Layer 5 of a small transformer language model trained on English Wikipedia (16 layers, counted from 0, width 128).
A neuron's activation on a vector x is SiLU(gate . x) times (in . x), where the dot is the dot product.
The model reads these tokens: " the" " found" "er" " and" " lead" "er" " of" " al" "-" "Q" "a"

The vector x that enters this layer's MLP at each token. A number n stands for (n - 128) times 0.014.
0 " the": 123, 136, 125, 114, 109, 71, 182, 129, 85, 126, 57, 132, 127, 163, 142, 127, 122, 122, 208, 122, 140, 131, 130, 116, 93, 150, 111, 120, 147, 151, 120, 129, 155, 140, 174, 171, 125, 153, 151, 140, 133, 131, 127, 127, 97, 159, 123, 120, 112, 130, 136, 73, 131, 118, 78, 126, 74, 136, 119, 127, 132, 163, 121, 123, 68, 141, 120, 127, 129, 88, 63, 116, 94, 132, 135, 110, 133, 49, 142, 150, 136, 177, 123, 109, 96, 141, 105, 149, 106, 137, 37, 124, 112, 104, 117, 99, 92, 146, 157, 87, 126, 100, 117, 155, 144, 146, 159, 143, 127, 157, 98, 156, 134, 152, 162, 109, 143, 130, 113, 102, 130, 131, 108, 148, 118, 128, 137, 150
1 " found": 119, 149, 182, 106, 147, 110, 171, 121, 105, 121, 148, 129, 135, 174, 167, 108, 123, 106, 220, 156, 126, 126, 139, 111, 106, 139, 113, 113, 142, 136, 85, 156, 143, 128, 107, 102, 108, 138, 128, 155, 55, 130, 128, 138, 173, 131, 117, 141, 161, 74, 100, 156, 112, 120, 138, 122, 107, 122, 102, 138, 123, 123, 58, 128, 108, 134, 129, 143, 108, 156, 83, 87, 112, 141, 132, 106, 130, 171, 126, 135, 114, 152, 91, 228, 143, 170, 142, 116, 119, 112, 16, 102, 70, 129, 134, 123, 134, 115, 86, 97, 162, 109, 131, 127, 123, 98, 81, 119, 164, 124, 151, 179, 114, 131, 108, 173, 158, 113, 120, 129, 83, 82, 168, 108, 132, 148, 157, 88
2 "er": 132, 156, 195, 108, 89, 84, 97, 119, 118, 146, 129, 126, 116, 130, 101, 146, 122, 123, 190, 130, 110, 149, 89, 179, 166, 120, 122, 119, 125, 110, 115, 158, 85, 127, 164, 166, 124, 197, 150, 138, 122, 132, 127, 143, 124, 129, 130, 132, 156, 114, 138, 129, 145, 131, 112, 83, 53, 162, 108, 142, 146, 57, 115, 98, 104, 131, 106, 138, 140, 242, 68, 157, 117, 100, 114, 131, 130, 104, 132, 122, 162, 161, 115, 57, 112, 182, 147, 126, 133, 123, 87, 118, 90, 114, 144, 83, 135, 131, 110, 111, 137, 182, 137, 121, 136, 121, 107, 129, 149, 164, 144, 99, 110, 121, 128, 173, 93, 106, 124, 120, 64, 163, 108, 137, 159, 79, 117, 127
3 " and": 126, 144, 145, 115, 122, 56, 123, 116, 84, 130, 92, 131, 138, 173, 134, 115, 140, 97, 195, 129, 130, 169, 162, 115, 186, 152, 131, 143, 119, 101, 119, 108, 148, 128, 140, 143, 115, 160, 102, 127, 112, 131, 127, 104, 144, 221, 128, 132, 141, 122, 110, 88, 104, 115, 73, 136, 125, 114, 162, 139, 97, 115, 88, 149, 63, 169, 121, 151, 83, 152, 113, 126, 115, 90, 131, 115, 154, 85, 145, 132, 132, 124, 144, 99, 163, 163, 124, 111, 118, 105, 62, 130, 123, 100, 126, 73, 113, 125, 115, 72, 162, 123, 134, 156, 117, 125, 115, 126, 138, 100, 100, 139, 153, 139, 93, 145, 146, 132, 123, 99, 101, 185, 89, 172, 131, 146, 168, 120
4 " lead": 141, 118, 86, 107, 134, 149, 131, 141, 108, 124, 131, 133, 192, 127, 133, 108, 126, 143, 124, 161, 121, 115, 93, 113, 170, 131, 130, 136, 135, 117, 85, 115, 111, 135, 91, 186, 128, 139, 138, 132, 94, 128, 133, 163, 61, 132, 129, 130, 150, 72, 149, 180, 157, 131, 143, 94, 102, 123, 95, 141, 146, 70, 99, 115, 96, 117, 97, 97, 116, 187, 122, 134, 68, 145, 170, 92, 140, 151, 118, 215, 81, 120, 117, 217, 137, 115, 124, 134, 127, 137, 101, 133, 75, 111, 128, 115, 108, 108, 169, 75, 141, 129, 115, 124, 180, 110, 113, 133, 164, 136, 171, 96, 90, 125, 149, 72, 140, 115, 117, 125, 137, 141, 144, 166, 111, 146, 235, 136
5 "er": 133, 150, 199, 107, 88, 106, 101, 113, 117, 137, 132, 127, 109, 117, 99, 147, 124, 121, 178, 127, 108, 157, 89, 188, 164, 120, 120, 117, 122, 118, 110, 158, 86, 127, 163, 173, 133, 195, 155, 134, 124, 140, 128, 143, 127, 114, 129, 134, 158, 97, 151, 129, 143, 133, 120, 78, 61, 171, 104, 147, 151, 71, 128, 98, 105, 135, 107, 124, 137, 234, 89, 154, 115, 104, 120, 133, 130, 105, 142, 120, 164, 150, 117, 61, 119, 173, 151, 125, 137, 124, 98, 119, 88, 123, 120, 87, 149, 130, 123, 131, 133, 175, 139, 122, 130, 117, 106, 124, 154, 171, 150, 100, 110, 127, 129, 170, 97, 105, 120, 121, 64, 162, 106, 137, 161, 77, 118, 134
6 " of": 114, 133, 107, 113, 128, 66, 152, 136, 125, 92, 120, 139, 119, 197, 118, 133, 112, 144, 189, 125, 125, 213, 154, 89, 105, 141, 176, 113, 120, 160, 124, 139, 150, 132, 151, 182, 106, 150, 162, 128, 139, 65, 127, 123, 128, 139, 150, 125, 93, 101, 129, 179, 101, 89, 37, 136, 85, 135, 127, 114, 121, 156, 164, 144, 86, 159, 124, 121, 108, 146, 89, 132, 97, 110, 159, 92, 136, 96, 146, 155, 139, 173, 122, 81, 118, 126, 116, 171, 144, 118, 84, 122, 110, 151, 159, 138, 163, 139, 106, 139, 145, 88, 103, 97, 150, 121, 95, 132, 128, 102, 136, 149, 127, 157, 128, 148, 148, 162, 118, 153, 133, 163, 125, 157, 150, 143, 161, 108
7 " al": 130, 85, 78, 146, 123, 209, 164, 112, 125, 136, 151, 119, 150, 142, 63, 117, 117, 142, 122, 137, 114, 132, 123, 135, 160, 135, 139, 99, 118, 89, 156, 112, 165, 119, 115, 63, 147, 108, 124, 133, 126, 75, 160, 143, 126, 103, 131, 114, 98, 75, 135, 154, 104, 146, 110, 115, 131, 113, 90, 98, 85, 73, 182, 124, 101, 146, 119, 106, 136, 162, 101, 135, 151, 155, 116, 149, 145, 98, 127, 136, 127, 186, 101, 133, 94, 168, 141, 114, 167, 118, 57, 112, 125, 150, 157, 98, 135, 111, 47, 126, 162, 53, 147, 126, 115, 111, 96, 163, 101, 112, 128, 174, 123, 114, 111, 148, 114, 131, 113, 174, 164, 80, 139, 137, 118, 145, 190, 137
8 "-": 129, 46, 113, 131, 127, 97, 86, 120, 106, 135, 141, 135, 101, 126, 168, 124, 121, 131, 76, 141, 146, 196, 79, 169, 117, 138, 138, 149, 114, 127, 130, 98, 139, 127, 127, 84, 94, 139, 115, 107, 143, 114, 158, 109, 140, 127, 144, 127, 109, 73, 162, 141, 137, 116, 112, 120, 52, 148, 133, 100, 152, 95, 118, 133, 123, 73, 142, 142, 118, 25, 138, 157, 115, 108, 150, 97, 125, 108, 156, 119, 123, 93, 95, 121, 135, 180, 92, 114, 91, 111, 93, 144, 145, 142, 103, 98, 98, 146, 148, 90, 206, 94, 129, 144, 112, 144, 117, 143, 132, 129, 88, 157, 146, 140, 118, 104, 144, 125, 92, 115, 130, 149, 175, 137, 152, 105, 143, 65
9 "Q": 131, 126, 116, 120, 150, 137, 124, 143, 159, 157, 149, 92, 126, 124, 191, 112, 121, 139, 112, 131, 115, 126, 96, 120, 93, 144, 135, 103, 116, 171, 144, 117, 112, 142, 150, 151, 136, 117, 120, 131, 150, 137, 145, 119, 149, 103, 126, 153, 176, 130, 107, 129, 86, 136, 119, 160, 90, 129, 168, 119, 117, 123, 117, 110, 90, 136, 80, 116, 130, 121, 100, 91, 75, 105, 108, 159, 147, 139, 131, 159, 142, 119, 119, 168, 64, 123, 142, 147, 141, 118, 124, 137, 132, 77, 160, 143, 124, 124, 125, 117, 230, 129, 134, 125, 150, 149, 167, 87, 92, 126, 158, 169, 118, 135, 128, 110, 147, 133, 107, 135, 125, 137, 153, 57, 135, 101, 109, 66
10 "a": 133, 105, 197, 115, 114, 9, 119, 108, 136, 138, 113, 112, 102, 122, 98, 144, 147, 137, 119, 119, 116, 69, 142, 136, 145, 147, 147, 109, 122, 125, 111, 89, 110, 120, 178, 155, 140, 131, 124, 124, 117, 123, 126, 143, 126, 193, 135, 140, 168, 109, 130, 145, 102, 127, 109, 105, 115, 141, 100, 141, 130, 118, 190, 134, 107, 174, 144, 108, 118, 186, 150, 165, 109, 159, 119, 122, 113, 108, 131, 161, 190, 128, 114, 90, 130, 128, 73, 143, 145, 112, 100, 159, 126, 105, 145, 169, 172, 122, 121, 139, 152, 161, 128, 138, 100, 138, 115, 144, 128, 117, 112, 139, 148, 137, 131, 127, 163, 130, 91, 133, 132, 94, 104, 73, 158, 151, 166, 54

Each question shows the input weights of one neuron of the MLP. A number n stands for (n - 128) times 0.0026.

n155 gate: 130, 146, 99, 142, 167, 113, 132, 99, 129, 161, 117, 91, 104, 146, 149, 111, 133, 155, 131, 112, 115, 134, 149, 128, 112, 132, 126, 130, 132, 108, 131, 96, 172, 113, 142, 125, 61, 130, 118, 121, 129, 158, 135, 125, 109, 100, 142, 143, 146, 122, 109, 157, 142, 123, 146, 136, 111, 159, 140, 118, 112, 126, 135, 116, 154, 115, 131, 130, 139, 123, 123, 106, 125, 154, 94, 164, 108, 114, 95, 126, 160, 117, 157, 107, 130, 117, 106, 172, 106, 83, 140, 128, 144, 117, 153, 136, 141, 121, 122, 145, 67, 129, 140, 113, 119, 103, 151, 118, 129, 143, 106, 147, 137, 100, 125, 127, 124, 135, 102, 108, 132, 121, 163, 120, 134, 136, 139, 123
n155 in: 170, 163, 107, 151, 141, 104, 136, 100, 130, 141, 117, 120, 135, 122, 139, 127, 122, 165, 147, 118, 124, 138, 150, 125, 126, 106, 148, 139, 138, 114, 126, 118, 131, 86, 133, 127, 83, 92, 137, 139, 138, 129, 114, 115, 141, 134, 155, 127, 151, 148, 126, 139, 131, 100, 141, 154, 108, 119, 134, 110, 109, 105, 112, 145, 135, 105, 94, 137, 157, 127, 152, 100, 116, 133, 114, 137, 129, 180, 122, 125, 170, 151, 101, 119, 150, 152, 109, 147, 76, 125, 112, 114, 133, 156, 159, 152, 105, 133, 102, 143, 109, 132, 149, 134, 104, 97, 136, 113, 142, 138, 125, 97, 119, 111, 124, 135, 117, 108, 130, 88, 133, 110, 166, 96, 139, 138, 129, 127
On which token does it fire most, and how strongly? 4 " lead", at about 0.039

n267 gate: 156, 172, 119, 131, 134, 123, 145, 100, 140, 150, 117, 163, 121, 149, 131, 116, 171, 188, 139, 150, 108, 115, 110, 131, 172, 129, 158, 122, 143, 123, 113, 138, 119, 127, 154, 128, 99, 139, 104, 115, 50, 118, 130, 105, 115, 153, 164, 101, 120, 155, 74, 141, 158, 193, 105, 149, 81, 114, 94, 103, 109, 118, 154, 127, 114, 98, 150, 124, 150, 101, 134, 116, 161, 106, 125, 144, 133, 117, 104, 129, 130, 129, 121, 126, 123, 120, 118, 122, 115, 95, 147, 154, 139, 142, 121, 129, 140, 138, 139, 119, 136, 142, 161, 99, 138, 133, 153, 150, 131, 115, 131, 152, 110, 90, 119, 151, 104, 140, 122, 156, 93, 92, 152, 120, 143, 127, 104, 128
n267 in: 148, 140, 128, 133, 143, 134, 97, 141, 105, 181, 137, 99, 147, 124, 99, 112, 110, 105, 114, 146, 153, 111, 163, 116, 114, 153, 134, 141, 114, 142, 137, 135, 142, 146, 122, 134, 91, 106, 176, 137, 145, 140, 134, 114, 130, 125, 90, 162, 172, 157, 124, 137, 134, 100, 118, 120, 117, 150, 124, 150, 87, 95, 85, 144, 111, 156, 160, 134, 150, 152, 144, 144, 116, 141, 112, 130, 116, 157, 146, 167, 129, 156, 137, 123, 104, 125, 107, 152, 168, 131, 102, 121, 145, 101, 162, 106, 91, 119, 157, 107, 108, 143, 133, 102, 138, 127, 97, 110, 123, 138, 109, 139, 141, 181, 110, 163, 123, 141, 158, 86, 145, 134, 160, 115, 92, 137, 129, 133
Its three highest activations, in order, are on tokens 2 "er", 1 " found", 10 "a"

n244 gate: 169, 149, 98, 133, 108, 122, 119, 127, 124, 152, 150, 140, 112, 161, 173, 118, 128, 154, 120, 125, 115, 112, 105, 148, 121, 105, 121, 135, 140, 140, 130, 134, 130, 148, 145, 142, 147, 158, 146, 107, 145, 95, 141, 144, 114, 145, 167, 133, 103, 117, 144, 145, 129, 120, 134, 172, 146, 77, 85, 146, 112, 131, 149, 150, 96, 112, 136, 135, 162, 109, 86, 148, 128, 111, 138, 129, 126, 138, 141, 114, 127, 155, 125, 143, 137, 136, 127, 129, 135, 150, 120, 150, 99, 87, 115, 110, 85, 148, 126, 86, 137, 102, 105, 125, 124, 118, 142, 125, 96, 112, 135, 87, 164, 90, 129, 145, 106, 129, 135, 167, 108, 105, 119, 120, 168, 144, 136, 147
n244 in: 106, 103, 151, 133, 117, 125, 140, 77, 113, 136, 131, 131, 129, 81, 108, 117, 122, 113, 108, 150, 127, 135, 130, 116, 156, 142, 120, 127, 127, 151, 117, 139, 155, 105, 133, 165, 139, 138, 110, 171, 113, 134, 133, 163, 153, 124, 147, 90, 147, 132, 144, 101, 162, 110, 128, 100, 136, 127, 150, 124, 157, 154, 130, 144, 114, 124, 107, 127, 116, 122, 166, 122, 89, 127, 113, 136, 116, 124, 135, 84, 123, 144, 126, 171, 164, 114, 149, 106, 106, 129, 112, 106, 110, 150, 114, 156, 128, 142, 136, 151, 117, 85, 153, 128, 102, 148, 108, 132, 132, 126, 127, 137, 79, 157, 141, 97, 134, 144, 130, 125, 134, 112, 114, 135, 123, 138, 152, 115
Its two highest activations, in order, are on tokens 4 " lead", 0 " the"

n90 gate: 111, 99, 121, 136, 133, 151, 149, 156, 142, 103, 129, 124, 105, 153, 146, 121, 131, 145, 95, 109, 102, 131, 77, 147, 101, 119, 98, 153, 147, 113, 100, 108, 138, 109, 126, 151, 110, 109, 146, 146, 127, 116, 149, 163, 121, 91, 113, 111, 124, 127, 126, 62, 140, 179, 122, 129, 147, 109, 161, 130, 135, 153, 134, 107, 114, 89, 108, 117, 135, 113, 98, 100, 104, 141, 129, 111, 150, 134, 113, 153, 95, 100, 149, 122, 188, 94, 123, 93, 136, 144, 136, 148, 148, 121, 128, 107, 117, 99, 158, 104, 136, 119, 131, 111, 116, 145, 91, 141, 119, 94, 117, 162, 137, 163, 148, 161, 98, 150, 174, 112, 150, 144, 122, 145, 138, 146, 106, 121
n90 in: 151, 141, 137, 117, 130, 103, 151, 138, 133, 130, 97, 113, 114, 158, 132, 146, 124, 132, 136, 102, 131, 139, 132, 141, 93, 112, 111, 129, 117, 89, 133, 95, 99, 100, 129, 157, 143, 98, 152, 132, 124, 107, 174, 107, 139, 138, 118, 100, 130, 122, 118, 120, 151, 169, 119, 123, 135, 106, 138, 111, 128, 147, 116, 134, 151, 95, 107, 109, 149, 108, 81, 118, 93, 149, 151, 106, 169, 131, 142, 123, 162, 121, 114, 147, 132, 115, 147, 148, 141, 176, 110, 141, 155, 141, 126, 130, 138, 97, 137, 133, 141, 115, 159, 101, 134, 120, 69, 151, 123, 110, 157, 162, 140, 133, 133, 142, 82, 110, 123, 130, 149, 163, 123, 152, 143, 140, 117, 140
Its two highest activations, in order, are on tokens 10 "a", 0 " the"

n17 gate: 140, 133, 114, 125, 112, 135, 144, 125, 139, 138, 133, 110, 117, 134, 126, 105, 125, 147, 122, 136, 137, 112, 125, 140, 137, 140, 137, 147, 134, 136, 132, 117, 137, 112, 132, 125, 138, 139, 134, 124, 121, 139, 143, 121, 107, 121, 118, 120, 122, 166, 132, 144, 151, 106, 138, 133, 141, 132, 135, 119, 137, 116, 116, 121, 122, 134, 129, 121, 118, 108, 141, 134, 133, 156, 126, 117, 155, 143, 114, 117, 136, 112, 139, 121, 126, 131, 155, 111, 123, 160, 150, 138, 122, 127, 113, 128, 149, 126, 120, 119, 123, 127, 138, 115, 124, 111, 123, 113, 135, 121, 128, 127, 104, 116, 130, 128, 110, 141, 106, 122, 135, 111, 126, 146, 132, 150, 152, 117
n17 in: 106, 141, 126, 111, 136, 135, 131, 137, 135, 133, 144, 136, 136, 107, 110, 140, 138, 131, 116, 132, 153, 123, 120, 130, 112, 128, 135, 149, 96, 130, 110, 123, 128, 131, 113, 132, 121, 143, 136, 140, 133, 136, 155, 127, 117, 124, 142, 139, 122, 128, 139, 130, 123, 145, 123, 116, 144, 148, 125, 125, 116, 118, 105, 148, 130, 123, 114, 128, 129, 122, 105, 157, 127, 139, 98, 137, 134, 146, 141, 126, 134, 123, 139, 122, 131, 135, 97, 105, 110, 126, 120, 135, 115, 121, 126, 128, 130, 128, 91, 116, 125, 135, 114, 78, 150, 140, 118, 123, 117, 103, 147, 119, 145, 134, 143, 113, 127, 125, 147, 127, 127, 134, 128, 137, 113, 121, 113, 129
On which token does it fire most, and how strongly? 0 " the", at about 0.021

n254 gate: 78, 111, 116, 126, 107, 116, 142, 119, 101, 139, 106, 133, 166, 129, 145, 81, 122, 150, 114, 136, 132, 141, 136, 101, 115, 148, 130, 159, 112, 110, 121, 125, 137, 90, 131, 144, 118, 143, 103, 153, 119, 132, 90, 150, 148, 144, 113, 105, 149, 160, 88, 132, 132, 121, 100, 138, 131, 109, 127, 119, 117, 126, 142, 141, 108, 119, 129, 177, 142, 117, 119, 109, 140, 108, 105, 144, 141, 104, 121, 170, 118, 148, 123, 108, 119, 141, 90, 104, 116, 100, 109, 122, 123, 144, 176, 135, 117, 113, 156, 139, 105, 121, 131, 177, 135, 142, 140, 139, 89, 119, 141, 127, 107, 143, 95, 129, 124, 107, 137, 127, 131, 145, 156, 91, 107, 139, 48, 154
n254 in: 108, 101, 91, 129, 139, 123, 142, 89, 100, 104, 145, 140, 130, 157, 152, 121, 171, 122, 118, 195, 150, 99, 136, 129, 127, 88, 115, 92, 142, 129, 101, 112, 137, 111, 119, 137, 129, 159, 121, 95, 94, 154, 94, 148, 138, 125, 166, 144, 110, 107, 124, 140, 117, 105, 134, 89, 140, 140, 155, 162, 141, 106, 100, 156, 132, 141, 181, 124, 121, 133, 92, 134, 135, 123, 145, 144, 125, 105, 86, 120, 111, 148, 117, 103, 133, 124, 141, 107, 122, 118, 125, 126, 173, 122, 134, 119, 174, 153, 140, 125, 113, 121, 114, 105, 144, 139, 99, 147, 106, 126, 136, 167, 137, 121, 147, 95, 122, 137, 165, 141, 104, 114, 89, 161, 127, 138, 95, 121
Its two highest activations, in order, are on tokens 3 " and", 0 " the"

n285 gate: 143, 130, 159, 162, 129, 110, 122, 107, 95, 158, 100, 132, 124, 136, 153, 105, 172, 96, 146, 90, 92, 152, 116, 107, 153, 146, 151, 112, 136, 100, 164, 113, 118, 96, 114, 162, 90, 116, 153, 133, 97, 108, 108, 120, 149, 125, 183, 144, 154, 155, 102, 111, 128, 97, 90, 179, 93, 129, 149, 140, 137, 55, 156, 139, 122, 124, 126, 146, 125, 154, 159, 142, 155, 120, 113, 161, 160, 160, 161, 102, 98, 126, 146, 112, 101, 70, 164, 116, 102, 114, 124, 116, 137, 140, 121, 131, 58, 153, 148, 151, 139, 195, 140, 116, 153, 127, 144, 164, 129, 123, 140, 113, 149, 139, 118, 140, 124, 127, 145, 170, 106, 137, 134, 124, 109, 165, 144, 103
n285 in: 129, 127, 99, 87, 125, 147, 89, 155, 148, 118, 186, 143, 121, 116, 91, 117, 127, 182, 99, 138, 134, 118, 153, 163, 119, 132, 111, 153, 116, 136, 100, 129, 97, 158, 131, 65, 114, 165, 93, 140, 120, 136, 153, 158, 105, 150, 123, 114, 151, 134, 141, 156, 145, 152, 122, 115, 159, 109, 115, 139, 147, 110, 114, 172, 128, 139, 140, 139, 120, 139, 142, 120, 131, 105, 145, 107, 79, 136, 108, 158, 124, 160, 110, 142, 164, 171, 104, 129, 112, 140, 100, 147, 93, 152, 167, 158, 110, 111, 145, 129, 130, 140, 124, 127, 99, 101, 123, 71, 146, 115, 130, 82, 112, 112, 96, 150, 99, 107, 134, 126, 157, 96, 144, 80, 134, 137, 118, 185
On which token does it fire most? 0 " the"

n307 gate: 155, 118, 150, 118, 150, 109, 126, 90, 122, 105, 80, 109, 113, 141, 100, 108, 138, 97, 120, 136, 77, 132, 115, 107, 162, 146, 129, 127, 107, 86, 112, 99, 130, 142, 130, 138, 164, 95, 113, 157, 114, 176, 131, 139, 142, 128, 83, 149, 146, 138, 122, 115, 136, 124, 109, 105, 112, 122, 111, 149, 121, 137, 131, 161, 139, 121, 116, 153, 132, 117, 99, 120, 158, 114, 141, 128, 114, 120, 151, 91, 152, 140, 130, 121, 108, 115, 139, 151, 107, 130, 98, 93, 139, 125, 162, 140, 153, 153, 133, 150, 136, 103, 143, 83, 157, 159, 144, 136, 138, 150, 111, 151, 131, 124, 130, 115, 130, 170, 107, 141, 124, 150, 134, 140, 161, 120, 136, 87
n307 in: 93, 150, 107, 104, 111, 110, 121, 127, 110, 122, 136, 117, 163, 165, 147, 141, 146, 134, 130, 109, 146, 144, 101, 122, 133, 161, 117, 101, 124, 123, 168, 136, 141, 114, 134, 118, 94, 133, 130, 113, 115, 114, 112, 140, 123, 148, 79, 133, 123, 175, 147, 123, 105, 128, 129, 140, 129, 108, 118, 137, 112, 101, 146, 121, 97, 107, 171, 120, 161, 145, 96, 151, 95, 113, 88, 148, 106, 174, 125, 121, 90, 132, 118, 125, 143, 140, 124, 121, 107, 109, 123, 160, 143, 126, 101, 118, 137, 97, 135, 104, 138, 131, 120, 143, 130, 123, 152, 97, 139, 113, 122, 116, 151, 99, 98, 153, 89, 149, 141, 151, 138, 146, 114, 98, 128, 103, 150, 143
On which token does it fire most? 3 " and"

n97 gate: 102, 166, 122, 117, 136, 150, 110, 99, 120, 125, 153, 141, 128, 124, 126, 131, 124, 143, 150, 156, 124, 110, 114, 144, 96, 104, 129, 109, 158, 131, 149, 116, 120, 162, 115, 147, 127, 125, 125, 129, 127, 129, 106, 136, 159, 132, 129, 112, 121, 108, 129, 124, 128, 78, 169, 117, 87, 83, 103, 141, 133, 150, 132, 138, 119, 143, 113, 126, 115, 108, 121, 112, 133, 111, 144, 158, 135, 134, 150, 120, 130, 170, 127, 146, 146, 120, 134, 126, 109, 130, 109, 79, 118, 116, 142, 127, 146, 113, 136, 99, 123, 107, 163, 160, 107, 144, 110, 165, 159, 160, 123, 155, 135, 91, 111, 114, 84, 119, 146, 145, 125, 154, 123, 84, 104, 126, 155, 164
n97 in: 98, 146, 119, 117, 175, 161, 112, 137, 115, 144, 164, 136, 136, 130, 126, 154, 133, 118, 140, 81, 100, 126, 98, 137, 105, 168, 136, 103, 151, 92, 112, 106, 129, 154, 113, 155, 150, 104, 139, 102, 116, 127, 116, 119, 129, 111, 129, 99, 137, 113, 154, 159, 126, 113, 142, 149, 125, 139, 131, 130, 111, 140, 105, 149, 113, 129, 132, 135, 93, 96, 132, 138, 125, 132, 129, 184, 122, 150, 132, 127, 104, 145, 124, 118, 127, 111, 128, 142, 104, 150, 136, 110, 75, 96, 136, 129, 158, 120, 142, 111, 96, 147, 122, 124, 98, 154, 123, 118, 109, 138, 148, 130, 121, 96, 126, 123, 116, 118, 166, 141, 123, 167, 145, 115, 116, 128, 119, 164
On which token does it fire most? 10 "a"

n176 gate: 116, 134, 113, 128, 97, 185, 102, 147, 121, 86, 121, 129, 144, 117, 153, 106, 131, 102, 97, 113, 180, 120, 111, 129, 135, 158, 160, 138, 122, 185, 137, 134, 156, 130, 107, 122, 90, 152, 145, 116, 140, 107, 101, 125, 140, 107, 108, 137, 156, 162, 148, 135, 92, 128, 79, 182, 112, 94, 115, 129, 103, 160, 120, 127, 205, 96, 128, 153, 117, 157, 121, 144, 114, 145, 127, 125, 92, 144, 149, 119, 129, 102, 134, 163, 140, 116, 129, 137, 152, 159, 131, 114, 119, 78, 103, 123, 111, 126, 130, 124, 122, 131, 118, 100, 154, 129, 137, 151, 133, 132, 107, 165, 140, 123, 169, 126, 160, 133, 175, 136, 156, 122, 130, 161, 134, 178, 106, 152
n176 in: 105, 137, 124, 164, 103, 165, 124, 135, 118, 62, 104, 141, 142, 96, 159, 108, 134, 98, 115, 120, 157, 121, 141, 127, 156, 147, 176, 100, 140, 165, 144, 140, 142, 138, 127, 111, 115, 116, 169, 145, 163, 131, 85, 112, 167, 138, 112, 134, 143, 152, 160, 140, 106, 106, 100, 144, 110, 79, 78, 164, 132, 162, 118, 121, 153, 134, 111, 134, 134, 145, 127, 129, 112, 159, 139, 116, 140, 164, 157, 127, 138, 131, 140, 160, 150, 135, 115, 129, 141, 161, 113, 113, 112, 120, 113, 129, 93, 125, 131, 130, 170, 123, 138, 116, 154, 97, 136, 125, 159, 147, 114, 143, 126, 104, 154, 118, 119, 123, 124, 116, 154, 130, 131, 141, 108, 153, 143, 135
Its three highest activations, in order, are on tokens 2 "er", 5 "er", 10 "a"

n201 gate: 156, 150, 121, 131, 151, 102, 117, 81, 131, 184, 138, 121, 132, 139, 145, 101, 138, 125, 108, 102, 125, 88, 120, 124, 124, 148, 117, 158, 163, 109, 133, 128, 123, 142, 130, 116, 133, 96, 115, 144, 138, 132, 140, 116, 126, 116, 141, 146, 151, 156, 138, 149, 107, 139, 150, 126, 111, 127, 149, 118, 136, 97, 138, 130, 116, 129, 127, 152, 120, 144, 114, 144, 152, 142, 120, 175, 131, 117, 140, 159, 167, 149, 160, 130, 89, 140, 141, 131, 146, 140, 138, 133, 106, 138, 109, 101, 130, 120, 118, 80, 117, 115, 133, 161, 129, 117, 134, 113, 86, 133, 143, 101, 112, 139, 118, 132, 111, 125, 153, 132, 142, 122, 126, 126, 155, 144, 137, 116
n201 in: 132, 129, 127, 108, 149, 92, 117, 87, 123, 170, 98, 112, 136, 154, 125, 130, 132, 103, 154, 86, 116, 132, 120, 103, 122, 133, 119, 139, 147, 104, 149, 123, 147, 117, 165, 114, 119, 135, 125, 120, 137, 133, 119, 83, 133, 123, 125, 139, 145, 144, 108, 171, 135, 112, 132, 98, 89, 148, 115, 120, 101, 97, 139, 134, 111, 137, 115, 126, 103, 132, 103, 129, 129, 137, 144, 165, 126, 131, 132, 152, 176, 158, 158, 102, 119, 117, 145, 145, 114, 117, 147, 83, 129, 115, 113, 123, 125, 97, 115, 131, 111, 106, 125, 141, 100, 149, 144, 105, 111, 115, 132, 140, 122, 140, 125, 141, 133, 125, 146, 131, 133, 134, 125, 144, 136, 134, 115, 99
On which token does it fire most? 2 "er"

n175 gate: 170, 184, 156, 140, 118, 76, 147, 129, 118, 138, 135, 120, 125, 176, 131, 127, 160, 109, 155, 131, 145, 91, 154, 110, 90, 133, 129, 116, 135, 150, 150, 100, 152, 88, 127, 148, 90, 174, 155, 127, 120, 108, 128, 132, 90, 127, 142, 129, 100, 158, 65, 148, 138, 118, 148, 142, 116, 115, 132, 142, 71, 120, 71, 123, 169, 124, 126, 153, 168, 131, 114, 150, 160, 121, 149, 146, 132, 180, 113, 164, 144, 98, 87, 118, 139, 164, 94, 119, 128, 160, 112, 146, 125, 139, 119, 134, 124, 104, 99, 91, 108, 146, 128, 166, 170, 125, 127, 149, 124, 144, 130, 110, 140, 86, 116, 108, 176, 108, 179, 154, 123, 101, 133, 125, 96, 101, 101, 130
n175 in: 185, 78, 189, 95, 117, 107, 132, 153, 93, 94, 139, 158, 133, 146, 128, 123, 130, 123, 120, 160, 124, 156, 135, 117, 131, 128, 117, 148, 96, 103, 156, 129, 121, 118, 106, 135, 157, 137, 84, 121, 131, 125, 104, 89, 177, 157, 131, 131, 127, 178, 155, 136, 123, 69, 108, 166, 127, 85, 138, 121, 143, 100, 115, 124, 83, 144, 117, 175, 145, 103, 92, 89, 148, 53, 89, 115, 116, 134, 136, 85, 91, 164, 135, 113, 118, 127, 182, 133, 109, 133, 137, 103, 114, 119, 161, 90, 128, 121, 109, 160, 160, 109, 144, 82, 124, 106, 147, 133, 116, 130, 115, 154, 116, 132, 171, 134, 140, 106, 108, 121, 111, 138, 100, 151, 150, 141, 134, 103
Its two highest activations, in order, are on tokens 1 " found", 3 " and"

n0 gate: 142, 134, 131, 123, 124, 87, 172, 108, 154, 171, 126, 151, 148, 103, 133, 67, 81, 175, 122, 121, 152, 77, 135, 115, 100, 120, 110, 163, 141, 89, 188, 122, 115, 143, 140, 104, 78, 155, 145, 130, 137, 102, 124, 159, 101, 137, 137, 116, 128, 192, 85, 116, 115, 160, 124, 138, 140, 128, 139, 136, 121, 81, 130, 149, 161, 161, 110, 144, 164, 158, 127, 102, 153, 112, 110, 130, 164, 180, 126, 157, 98, 131, 120, 117, 98, 132, 131, 117, 140, 114, 121, 145, 85, 121, 129, 170, 93, 111, 121, 77, 126, 189, 141, 123, 170, 123, 102, 157, 120, 135, 122, 82, 156, 90, 94, 160, 108, 116, 157, 113, 140, 140, 152, 115, 118, 123, 140, 154
n0 in: 132, 160, 155, 144, 158, 125, 136, 130, 134, 129, 157, 142, 118, 104, 127, 137, 137, 139, 145, 141, 124, 125, 177, 144, 144, 139, 110, 105, 128, 92, 106, 145, 116, 146, 105, 156, 168, 152, 102, 156, 144, 116, 110, 118, 149, 96, 75, 124, 112, 113, 186, 75, 98, 149, 150, 140, 195, 162, 144, 187, 108, 196, 167, 97, 103, 151, 130, 104, 118, 121, 120, 95, 130, 134, 146, 117, 109, 87, 116, 124, 114, 90, 146, 126, 169, 135, 105, 145, 117, 100, 123, 124, 151, 124, 114, 140, 190, 120, 160, 169, 102, 81, 129, 132, 110, 166, 122, 128, 122, 135, 121, 141, 109, 144, 129, 141, 116, 116, 149, 99, 143, 110, 112, 117, 157, 119, 165, 140
On which token does it fire most? 8 "-"